Layer 3 of a small transformer language model trained on English Wikipedia (13 layers, counted from 0, width 64).
A neuron's activation on a vector x is GELU(weights . x), where the dot is the dot product.

Input weights of the MLP neurons that the questions are about. A number n stands for (n - 500) times 0.0012.
n25: 678 617 323 612 494 895 430 538 597 486 670 445 443 733 508 454 579 744 484 265 419 555 525 635 484 408 774 295 323 762 389 510 353 440 454 548 411 298 451 594 561 480 516 522 363 393 605 714 676 407 421 445 408 463 433 642 505 242 398 313 342 388 728 641
n30: 463 564 346 418 561 546 601 777 501 372 627 575 531 478 594 607 324 518 433 434 546 570 648 288 369 388 796 521 671 369 516 251 407 518 661 596 463 453 449 512 230 567 536 499 343 602 599 601 582 567 438 536 659 437 730 471 706 506 442 624 412 442 381 719
n34: 503 494 378 487 443 677 440 718 534 524 616 553 684 456 454 551 183 366 387 443 422 569 473 513 515 715 485 655 496 652 291 381 292 425 566 623 560 458 458 638 544 479 131 545 531 610 463 546 718 343 523 486 646 428 533 704 714 669 570 238 247 440 554 326
n53: 637 418 439 791 595 661 561 774 357 342 816 621 514 581 471 494 570 554 614 160 420 464 237 547 412 491 582 515 275 480 355 472 507 509 336 706 282 600 316 787 590 734 477 621 304 280 674 602 451 601 252 535 582 583 600 703 403 366 308 160 549 329 502 426
n65: 518 266 393 400 661 461 500 455 544 508 553 516 539 505 425 451 389 392 561 466 627 521 401 483 575 550 633 391 505 436 480 706 648 489 547 657 337 688 493 645 362 336 415 485 424 705 459 601 593 728 572 647 572 594 409 512 382 208 366 655 590 545 449 318
n76: 504 688 445 601 300 451 328 624 673 513 397 474 709 597 613 507 485 454 526 410 476 378 696 639 595 312 672 311 401 676 195 653 377 533 407 624 578 315 494 394 313 613 463 668 571 601 576 422 595 427 513 550 452 604 514 842 594 436 584 459 422 323 503 548
n90: 583 514 559 464 609 534 461 422 608 455 355 647 531 541 543 667 399 539 498 555 578 366 320 371 455 301 290 318 611 563 461 353 568 458 453 729 760 577 294 769 511 452 540 339 334 698 533 558 407 525 254 696 584 770 624 422 400 481 281 697 513 591 583 343
n123: 535 704 532 712 283 366 501 491 312 395 365 561 748 416 452 503 583 694 394 424 635 137 455 704 494 437 502 442 548 512 406 568 604 800 674 380 487 501 353 452 437 670 528 318 399 439 539 581 390 339 483 482 332 778 860 644 322 582 538 514 405 483 357 418
n144: 504 396 484 786 350 442 502 581 363 588 574 563 703 723 525 564 412 443 476 383 494 455 395 430 715 402 397 406 332 871 251 565 463 328 427 340 303 580 359 744 648 430 372 589 406 377 665 551 640 533 562 478 446 617 428 480 659 491 499 443 490 706 427 543
n145: 464 662 361 652 556 543 451 700 652 245 739 605 521 595 608 576 408 621 369 408 505 753 358 271 484 576 407 551 732 433 575 458 256 671 619 629 504 570 314 481 607 719 450 386 348 339 830 324 570 546 587 636 399 496 513 521 399 456 394 600 357 584 367 362
n164: 739 454 554 602 616 539 579 605 336 478 528 466 684 331 569 372 125 577 585 360 598 544 706 558 254 535 518 352 549 623 452 398 199 361 595 404 347 859 417 481 486 715 529 610 268 404 474 589 703 790 499 518 552 443 629 428 370 490 404 398 455 589 444 574
n170: 682 577 517 558 537 530 360 414 501 475 405 537 629 650 529 485 448 662 580 398 632 396 543 480 758 111 423 411 747 552 345 476 490 455 368 654 628 531 411 767 610 529 285 589 486 340 570 643 490 579 345 408 396 550 484 340 497 255 130 604 395 596 572 602
n188: 515 431 381 465 483 413 427 749 375 657 623 549 666 483 590 452 267 538 620 372 370 565 321 503 546 555 765 649 562 534 370 510 518 592 379 394 494 676 515 595 358 682 171 358 475 704 453 487 401 567 344 478 495 565 628 809 362 708 229 615 421 259 544 628
n192: 567 465 225 737 499 507 548 694 397 428 856 639 427 480 635 600 403 517 558 321 668 688 506 771 736 436 632 624 629 409 464 225 403 413 517 555 522 522 324 387 517 522 440 627 366 610 513 391 580 692 665 537 461 582 278 428 319 555 210 341 570 466 550 323
n199: 484 381 518 513 338 295 437 386 627 494 446 667 613 659 672 525 567 489 474 498 340 463 334 596 457 547 555 458 707 666 374 632 423 380 284 540 720 533 292 350 281 567 344 497 504 439 590 508 695 412 691 615 494 509 451 512 480 583 436 722 634 325 489 499
n200: 518 283 512 414 299 702 470 748 160 458 705 477 562 716 581 491 507 584 556 398 489 737 257 417 528 365 572 513 591 384 520 496 408 652 409 549 390 553 505 524 430 587 462 722 492 482 667 441 712 426 298 722 364 510 636 786 549 492 452 529 350 404 420 497
n212: 672 501 521 545 537 749 496 539 639 440 533 504 659 495 309 385 476 462 530 467 498 451 543 558 354 308 465 596 282 715 295 470 610 665 553 708 332 494 429 641 596 408 463 745 349 519 540 608 457 570 700 552 466 611 526 495 515 328 514 282 440 479 706 328
n217: 613 619 361 650 431 421 351 442 320 340 337 491 715 746 718 440 428 545 160 627 567 370 307 459 360 423 546 405 495 730 379 675 572 728 490 761 508 564 300 554 384 556 300 314 461 446 634 510 366 530 383 386 576 540 526 551 565 583 513 636 501 372 482 698
n222: 487 611 553 547 535 597 438 603 553 598 582 765 566 643 752 471 520 275 418 372 631 295 494 629 597 392 467 562 630 544 270 532 530 306 163 479 405 501 436 327 144 765 422 496 507 647 463 489 681 470 531 408 636 627 349 503 390 229 531 567 594 354 551 476
n223: 558 310 336 563 473 571 670 447 636 596 443 554 483 566 528 482 493 628 509 419 404 409 497 550 470 476 502 367 450 511 416 652 523 425 323 684 666 426 346 435 361 435 453 556 522 584 596 566 466 584 754 452 472 693 408 613 504 455 152 611 390 252 676 471
n248: 503 536 506 488 227 466 497 596 426 475 331 573 481 552 486 637 515 602 641 345 563 296 412 476 490 421 369 518 600 408 599 538 432 542 614 693 402 424 353 513 554 632 444 611 224 473 368 574 571 407 743 376 675 724 787 631 340 601 502 705 657 288 781 320
n275: 661 577 252 544 315 563 398 505 787 458 761 586 621 556 424 732 327 513 611 437 522 313 516 476 445 400 424 346 701 415 396 464 568 583 479 665 570 516 470 300 598 623 409 502 436 470 510 321 636 633 915 553 328 602 561 457 346 397 479 435 653 207 627 563
n278: 504 534 600 444 376 983 426 441 468 452 457 648 399 764 567 526 393 522 552 316 563 546 634 761 447 345 611 189 335 810 394 702 429 461 448 468 735 261 390 558 394 336 376 696 403 562 573 527 683 232 610 513 587 578 459 706 357 377 555 764 420 462 697 446
n280: 570 706 260 505 345 589 291 580 342 374 434 442 617 667 517 745 483 493 299 553 572 357 523 637 628 539 449 622 558 624 180 351 713 794 664 338 537 420 328 476 537 311 370 538 372 532 532 570 597 444 483 456 345 490 468 570 490 529 683 371 469 406 375 448
n283: 539 685 477 812 391 475 350 677 444 379 464 514 761 645 653 463 576 382 616 557 556 242 630 642 362 361 494 448 618 562 410 658 437 533 373 456 741 705 380 532 346 743 370 373 487 473 507 527 314 282 423 415 605 535 537 542 363 566 423 390 450 490 521 611
n304: 600 530 408 685 386 582 286 574 503 628 474 506 740 571 514 569 342 365 442 613 511 300 343 357 539 424 565 430 349 739 534 688 475 615 356 389 462 362 621 710 621 574 519 479 411 618 459 292 553 266 606 424 798 669 498 622 422 466 419 414 530 303 597 280
n312: 516 457 412 611 120 425 520 722 442 266 586 574 504 446 465 542 544 668 299 561 682 501 288 470 327 392 473 477 552 556 602 857 694 540 529 525 408 601 465 590 558 332 536 411 463 529 712 499 422 336 307 612 424 580 630 608 352 650 464 430 453 434 574 345
n317: 568 405 620 487 694 612 332 435 501 487 650 525 597 657 577 476 425 472 221 360 651 450 496 557 424 630 338 294 595 600 492 617 358 398 427 558 729 589 432 659 391 489 463 340 440 547 731 349 516 585 379 374 890 410 181 426 528 398 407 477 425 517 559 359
n340: 542 513 290 350 335 684 339 633 570 628 437 599 515 403 546 488 525 500 371 537 411 526 552 474 525 317 749 501 361 356 480 522 579 611 454 472 465 488 497 634 438 460 446 516 467 656 659 463 554 512 565 452 819 537 592 822 442 515 404 407 568 303 438 336
n344: 533 544 435 354 499 641 420 621 451 416 421 388 438 622 623 654 319 708 344 582 503 236 677 538 678 400 543 493 658 454 493 554 509 545 533 320 591 731 491 611 566 375 409 373 441 435 390 595 792 622 523 456 480 615 541 417 617 599 420 344 408 219 645 624
n368: 518 303 253 570 582 473 408 634 560 466 493 749 607 675 452 614 541 584 349 536 602 332 327 491 265 491 722 436 512 598 500 648 465 706 512 601 706 446 429 279 523 434 560 292 431 244 612 602 578 183 575 547 564 564 580 506 473 469 506 708 483 616 350 365
n379: 558 543 355 471 479 662 273 378 559 491 522 478 554 727 693 684 668 608 482 656 457 276 323 646 742 316 641 547 454 540 199 472 369 718 406 537 375 524 223 475 475 362 519 323 341 599 559 466 644 454 621 239 486 589 452 567 260 612 599 724 607 209 497 395

Each question shows a token from some text and the vector x that enters the MLP there. A number n stands for (n - 500) times 0.015.

"is.": 522 392 588 608 437 549 597 482 435 667 473 296 538 464 465 433 630 467 599 560 555 483 463 466 515 515 483 443 390 479 597 423 484 482 495 417 495 562 682 557 643 477 488 534 509 442 275 611 453 418 458 441 434 297 490 499 493 565 513 634 527 526 580 530
The neuron with the highest activation: n144

"8": 406 562 577 457 418 448 609 399 535 622 467 396 500 551 474 491 599 486 545 626 540 547 563 471 400 536 510 628 601 423 493 394 562 513 560 540 660 496 588 586 363 477 643 526 491 362 260 428 409 487 478 485 426 365 457 447 514 631 544 501 529 603 255 516
The neuron with the highest activation: n30

" char": 483 502 689 502 555 532 462 476 572 510 551 378 408 401 486 470 552 504 585 554 356 519 552 481 448 635 388 519 539 502 548 483 387 526 587 670 562 378 729 515 510 418 493 466 577 418 460 502 488 511 516 566 458 246 461 573 426 499 558 365 533 530 566 434
The neuron with the highest activation: n34

"ik": 416 525 603 313 509 489 614 485 573 712 425 433 413 610 411 506 565 469 500 475 466 560 467 499 565 481 412 569 548 381 583 506 604 386 437 389 560 437 582 346 502 567 494 415 646 531 327 487 506 581 409 496 518 506 542 399 571 448 536 456 544 565 613 558
Which two neurons fire most, strongest first? n222, n344

"V": 355 517 465 371 488 408 513 315 504 466 517 477 394 496 522 583 579 492 467 532 510 463 595 560 399 597 411 657 576 441 479 435 461 459 631 479 579 479 660 416 578 464 643 450 643 406 425 524 495 502 473 482 492 324 511 544 508 619 688 472 496 546 413 520
Which neuron fires most, and how strongly? n280, at about 0.63

"ynam": 471 423 693 462 499 554 569 503 532 560 435 422 408 504 494 444 574 529 627 409 553 465 566 506 546 460 488 483 565 382 557 323 397 480 541 606 531 454 696 432 532 452 556 493 681 503 434 563 446 469 551 574 346 381 490 426 561 384 549 476 421 504 506 562
The neuron with the highest activation: n170

" it": 481 494 584 478 508 492 563 588 569 477 485 325 383 333 574 509 778 494 567 639 517 550 516 542 523 518 462 573 532 473 569 408 437 455 451 548 480 561 432 462 650 426 557 425 527 587 414 456 372 432 508 519 540 342 445 555 340 595 470 547 504 514 406 510
Which two neurons fire most, strongest first? n379, n192

"os": 387 422 543 411 414 479 714 474 605 507 525 491 396 480 560 416 667 529 533 524 482 589 534 544 620 471 451 544 437 363 564 426 522 495 478 495 455 406 625 438 572 482 615 544 574 531 373 492 453 527 512 501 375 546 377 508 434 600 551 391 454 542 567 594
The neuron with the highest activation: n192

" ×": 456 441 549 474 489 457 536 376 398 701 446 366 464 506 530 425 595 544 501 510 512 597 619 504 577 492 470 569 552 474 658 458 488 485 721 321 445 521 587 499 646 547 535 419 472 502 478 451 405 520 553 426 531 397 531 385 503 522 458 386 487 561 471 523
The neuron with the highest activation: n164

" (": 514 539 538 536 611 431 453 434 422 446 461 341 601 551 363 365 680 526 498 560 500 483 489 517 492 486 403 604 461 472 564 473 637 403 601 427 438 565 542 538 650 603 555 557 477 340 434 448 441 519 535 517 478 412 480 344 497 495 529 515 614 628 388 558
The neuron with the highest activation: n144

" techn": 479 410 661 521 412 613 515 364 569 592 509 385 452 440 394 486 547 543 629 479 418 512 521 555 461 394 499 488 447 587 501 432 387 492 433 612 488 320 599 531 517 478 565 480 706 528 441 494 498 446 548 567 417 355 530 465 567 485 512 433 536 563 479 626
The neuron with the highest activation: n25

"\n": 526 516 473 513 563 421 448 338 492 594 443 476 462 462 471 477 766 545 586 598 419 415 500 464 459 369 473 698 509 472 531 374 497 390 535 313 459 555 802 546 564 582 543 450 510 388 513 499 523 587 497 469 469 389 489 486 417 499 474 637 592 547 422 483
Which two neurons fire most, strongest first? n170, n379

"s and": 503 550 571 467 499 484 554 375 478 509 510 299 428 375 500 427 432 507 595 544 517 586 450 477 555 520 429 496 487 420 666 545 562 513 477 389 494 533 636 570 559 451 770 537 431 538 518 428 542 524 547 374 444 375 512 548 469 535 479 497 558 521 450 503
The neuron with the highest activation: n164

"ated": 453 442 617 423 578 418 404 439 518 454 490 361 386 385 483 500 591 459 502 637 370 569 524 443 495 522 394 450 650 421 661 553 496 413 533 533 579 542 551 561 547 509 644 464 525 495 565 550 520 553 414 488 525 305 471 369 621 539 514 555 482 520 556 466
The neuron with the highest activation: n317

"ed": 478 480 672 502 620 481 526 390 513 505 464 389 357 439 486 533 570 466 451 570 455 573 490 411 535 497 361 428 695 443 698 512 518 505 469 525 502 496 596 537 623 428 614 496 597 528 549 507 485 510 465 487 492 371 421 355 569 451 400 563 522 487 483 480
The three highest activations, in order: n317, n90, n170

" (D": 413 440 510 596 600 447 551 328 432 426 529 403 483 425 492 536 732 449 439 580 512 437 443 561 505 556 422 551 456 466 585 428 542 391 606 394 428 518 458 475 669 629 642 488 552 461 399 479 536 456 525 506 457 430 475 423 553 527 644 530 599 488 399 547
Which neuron fires most, and how strongly? n123, at about 0.28

"eld": 371 518 663 481 610 452 516 459 535 678 444 480 353 429 445 602 658 477 458 537 528 518 433 496 508 533 365 649 587 356 575 392 568 495 357 485 484 445 576 447 566 527 565 455 576 474 467 503 518 449 440 433 685 445 440 477 493 479 516 498 624 559 424 541
Which two neurons fire most, strongest first? n222, n317

"\n\n": 633 523 440 450 473 504 416 456 476 536 376 470 486 505 389 521 891 505 531 634 460 418 494 513 507 444 573 594 368 511 563 516 484 479 430 451 396 489 670 484 574 416 572 434 493 443 462 529 415 522 368 481 475 362 497 527 513 574 579 509 558 511 500 481
The neuron with the highest activation: n379

"iv": 417 511 553 444 526 554 545 487 574 495 477 445 374 574 453 451 584 504 591 508 472 506 524 496 480 508 396 439 518 397 576 555 453 390 602 462 627 360 676 448 453 534 427 539 620 489 354 559 594 358 483 509 377 375 480 304 588 543 588 555 548 611 559 561
The neuron with the highest activation: n278

" D": 340 421 668 479 557 436 498 398 466 631 539 523 416 438 510 458 702 462 475 525 522 501 441 535 542 548 468 628 557 509 523 511 420 372 531 474 446 492 495 510 574 496 575 486 574 554 469 420 452 408 586 502 446 432 399 474 579 525 691 622 550 487 371 533
Which two neurons fire most, strongest first? n199, n222

"E": 365 433 472 466 559 455 623 382 536 579 447 466 443 450 396 559 574 495 437 490 501 502 539 518 477 555 411 575 363 521 515 397 554 505 652 452 494 420 632 564 619 335 754 603 541 431 541 496 474 465 448 484 416 362 572 598 470 534 628 550 403 547 502 478
Which two neurons fire most, strongest first? n280, n212

"ained": 579 544 686 542 578 470 468 522 521 393 432 335 480 405 520 518 601 517 592 499 456 506 421 472 446 527 300 534 534 454 571 450 427 463 486 657 541 504 510 639 502 516 534 456 573 520 536 613 454 491 428 490 395 328 578 309 511 490 533 451 387 514 588 580
Which two neurons fire most, strongest first? n170, n90

" near": 490 538 572 532 546 491 398 610 527 627 424 374 464 412 416 456 575 500 454 583 420 507 490 465 443 532 413 526 533 516 668 671 584 474 605 557 487 452 585 538 490 628 587 411 572 474 473 511 326 453 433 474 582 325 503 345 441 494 453 397 639 615 373 478
The three highest activations, in order: n283, n312, n317

" Wall": 425 505 663 517 596 445 462 499 617 500 507 453 319 266 463 498 553 448 470 602 504 504 487 472 532 589 496 578 489 360 611 505 480 440 497 589 458 515 587 459 425 511 525 527 588 563 427 452 466 459 480 555 492 379 497 422 607 463 635 492 580 497 390 605
Which neuron fires most, and how strongly? n30, at about 0.19

" c": 391 476 610 459 531 486 431 388 504 608 474 420 525 490 475 374 634 580 578 496 466 455 529 572 663 480 604 555 369 529 526 360 409 630 529 496 446 486 519 515 600 455 557 483 551 501 491 492 436 424 589 540 373 319 580 336 533 521 564 509 493 544 398 489
The three highest activations, in order: n379, n123, n212

" N": 331 546 573 463 582 449 521 492 477 503 469 494 388 493 362 536 680 431 488 488 520 446 516 570 541 526 430 546 554 554 501 533 490 443 529 434 488 393 632 439 452 496 667 490 616 469 551 402 468 463 513 504 504 389 427 524 531 481 728 624 536 500 487 485
The neuron with the highest activation: n222

"anded": 471 531 646 543 548 455 460 477 509 470 472 280 406 367 481 587 644 467 482 619 444 519 532 417 467 476 384 559 694 457 622 419 464 503 443 575 548 512 559 586 566 470 558 435 575 546 528 575 547 498 414 413 581 342 526 321 551 500 470 511 480 521 451 515
The neuron with the highest activation: n90

"ed to the": 561 479 571 515 534 475 458 488 452 520 468 275 425 391 441 502 605 521 453 531 425 448 538 484 475 497 461 583 558 563 725 526 474 389 576 399 496 482 623 584 405 529 674 515 491 514 458 533 505 503 445 438 555 431 477 393 497 510 501 552 474 526 499 545
Which neuron fires most, and how strongly? n164, at about 0.39

" re": 490 515 517 563 595 400 545 553 512 575 495 420 480 397 421 388 554 613 567 462 504 503 526 554 530 469 479 433 460 525 542 271 454 415 646 694 423 467 673 480 674 573 587 496 601 409 555 478 442 425 473 533 414 403 519 471 394 435 449 456 586 434 550 550
Which two neurons fire most, strongest first? n53, n25

"fl": 386 497 692 511 486 427 517 419 546 581 405 472 405 521 483 603 468 517 528 477 460 490 473 480 525 568 437 685 565 499 567 481 471 543 399 486 589 503 639 523 485 425 536 281 477 521 486 477 497 418 464 547 501 248 564 378 609 486 523 638 448 632 433 521
Which neuron fires most, and how strongly? n90, at about 0.44

"-": 514 466 551 435 613 367 454 519 458 783 493 433 570 638 359 371 545 534 453 515 586 562 595 517 629 477 407 569 423 490 497 578 504 422 512 526 447 506 645 593 562 395 660 507 551 464 410 415 425 421 485 513 386 267 445 564 548 506 442 555 512 596 510 494
The neuron with the highest activation: n144

"aining": 552 524 699 547 539 502 468 502 526 418 424 323 428 472 438 527 652 513 604 555 412 532 456 523 492 498 301 533 448 430 610 508 527 470 451 684 523 529 482 600 429 566 575 404 478 468 468 585 438 457 469 464 434 383 581 345 491 508 542 499 386 525 589 562
The neuron with the highest activation: n90

"ar": 410 437 540 338 616 500 543 464 426 587 432 503 383 503 294 487 501 482 624 531 445 498 504 494 470 495 584 507 689 391 606 529 428 578 615 599 484 436 633 401 502 441 556 602 624 517 455 473 492 465 454 521 560 470 485 486 491 511 539 446 578 402 616 495
The neuron with the highest activation: n248

" ft": 468 473 597 567 472 337 522 370 458 601 421 355 502 399 603 526 541 542 497 548 455 574 466 457 524 588 509 640 584 472 574 393 405 531 606 556 543 549 544 508 545 555 599 438 473 382 434 495 441 440 520 511 406 339 483 470 504 584 512 433 664 696 249 513
The neuron with the highest activation: n145

" Har": 390 480 450 488 632 537 500 482 563 624 575 533 371 467 376 488 463 535 456 577 552 542 441 429 482 603 468 675 477 466 598 470 466 414 622 526 479 443 641 388 562 395 572 526 538 546 320 423 491 537 528 502 482 369 501 448 527 529 635 389 579 418 582 492
Which neuron fires most, and how strongly? n34, at about 0.86

" sound": 497 577 630 500 479 514 558 562 493 573 451 343 428 440 390 525 723 424 549 480 505 497 448 496 626 472 504 585 559 422 629 423 470 520 485 544 431 617 427 389 672 432 612 483 498 424 413 490 453 491 572 551 383 319 464 426 497 529 527 529 458 596 468 501
The neuron with the highest activation: n145

" the": 577 477 560 495 497 527 465 526 449 486 454 343 330 509 429 520 580 523 482 495 491 450 521 517 508 472 507 576 542 569 746 483 478 413 554 382 450 471 614 520 473 420 701 508 516 471 447 522 445 438 443 446 557 430 500 433 473 501 487 560 492 515 556 565
The three highest activations, in order: n344, n25, n312

" Off": 435 494 621 491 568 514 397 380 596 548 436 473 439 327 373 511 485 485 547 563 609 460 395 533 401 454 456 601 522 463 522 427 416 459 569 657 516 482 529 518 610 448 634 559 674 425 418 506 493 535 521 566 515 330 470 477 562 512 615 321 533 522 378 603
Which neuron fires most, and how strongly? n212, at about 0.4

"; ": 502 508 466 453 508 376 599 360 385 515 475 436 521 512 562 328 718 520 491 641 483 501 578 522 631 522 514 514 571 537 570 525 590 484 464 422 505 559 599 451 502 545 582 491 537 472 385 428 269 507 539 410 390 382 450 379 570 565 574 538 540 448 453 612
Which neuron fires most, and how strongly? n217, at about 0.32

" (M": 438 544 404 578 592 431 482 396 508 450 478 374 487 542 464 476 557 472 405 548 508 460 501 488 469 556 454 486 388 478 595 503 631 454 717 372 530 443 628 436 625 605 654 457 544 428 418 485 443 411 454 501 477 367 526 489 483 520 646 461 621 560 379 631
The neuron with the highest activation: n123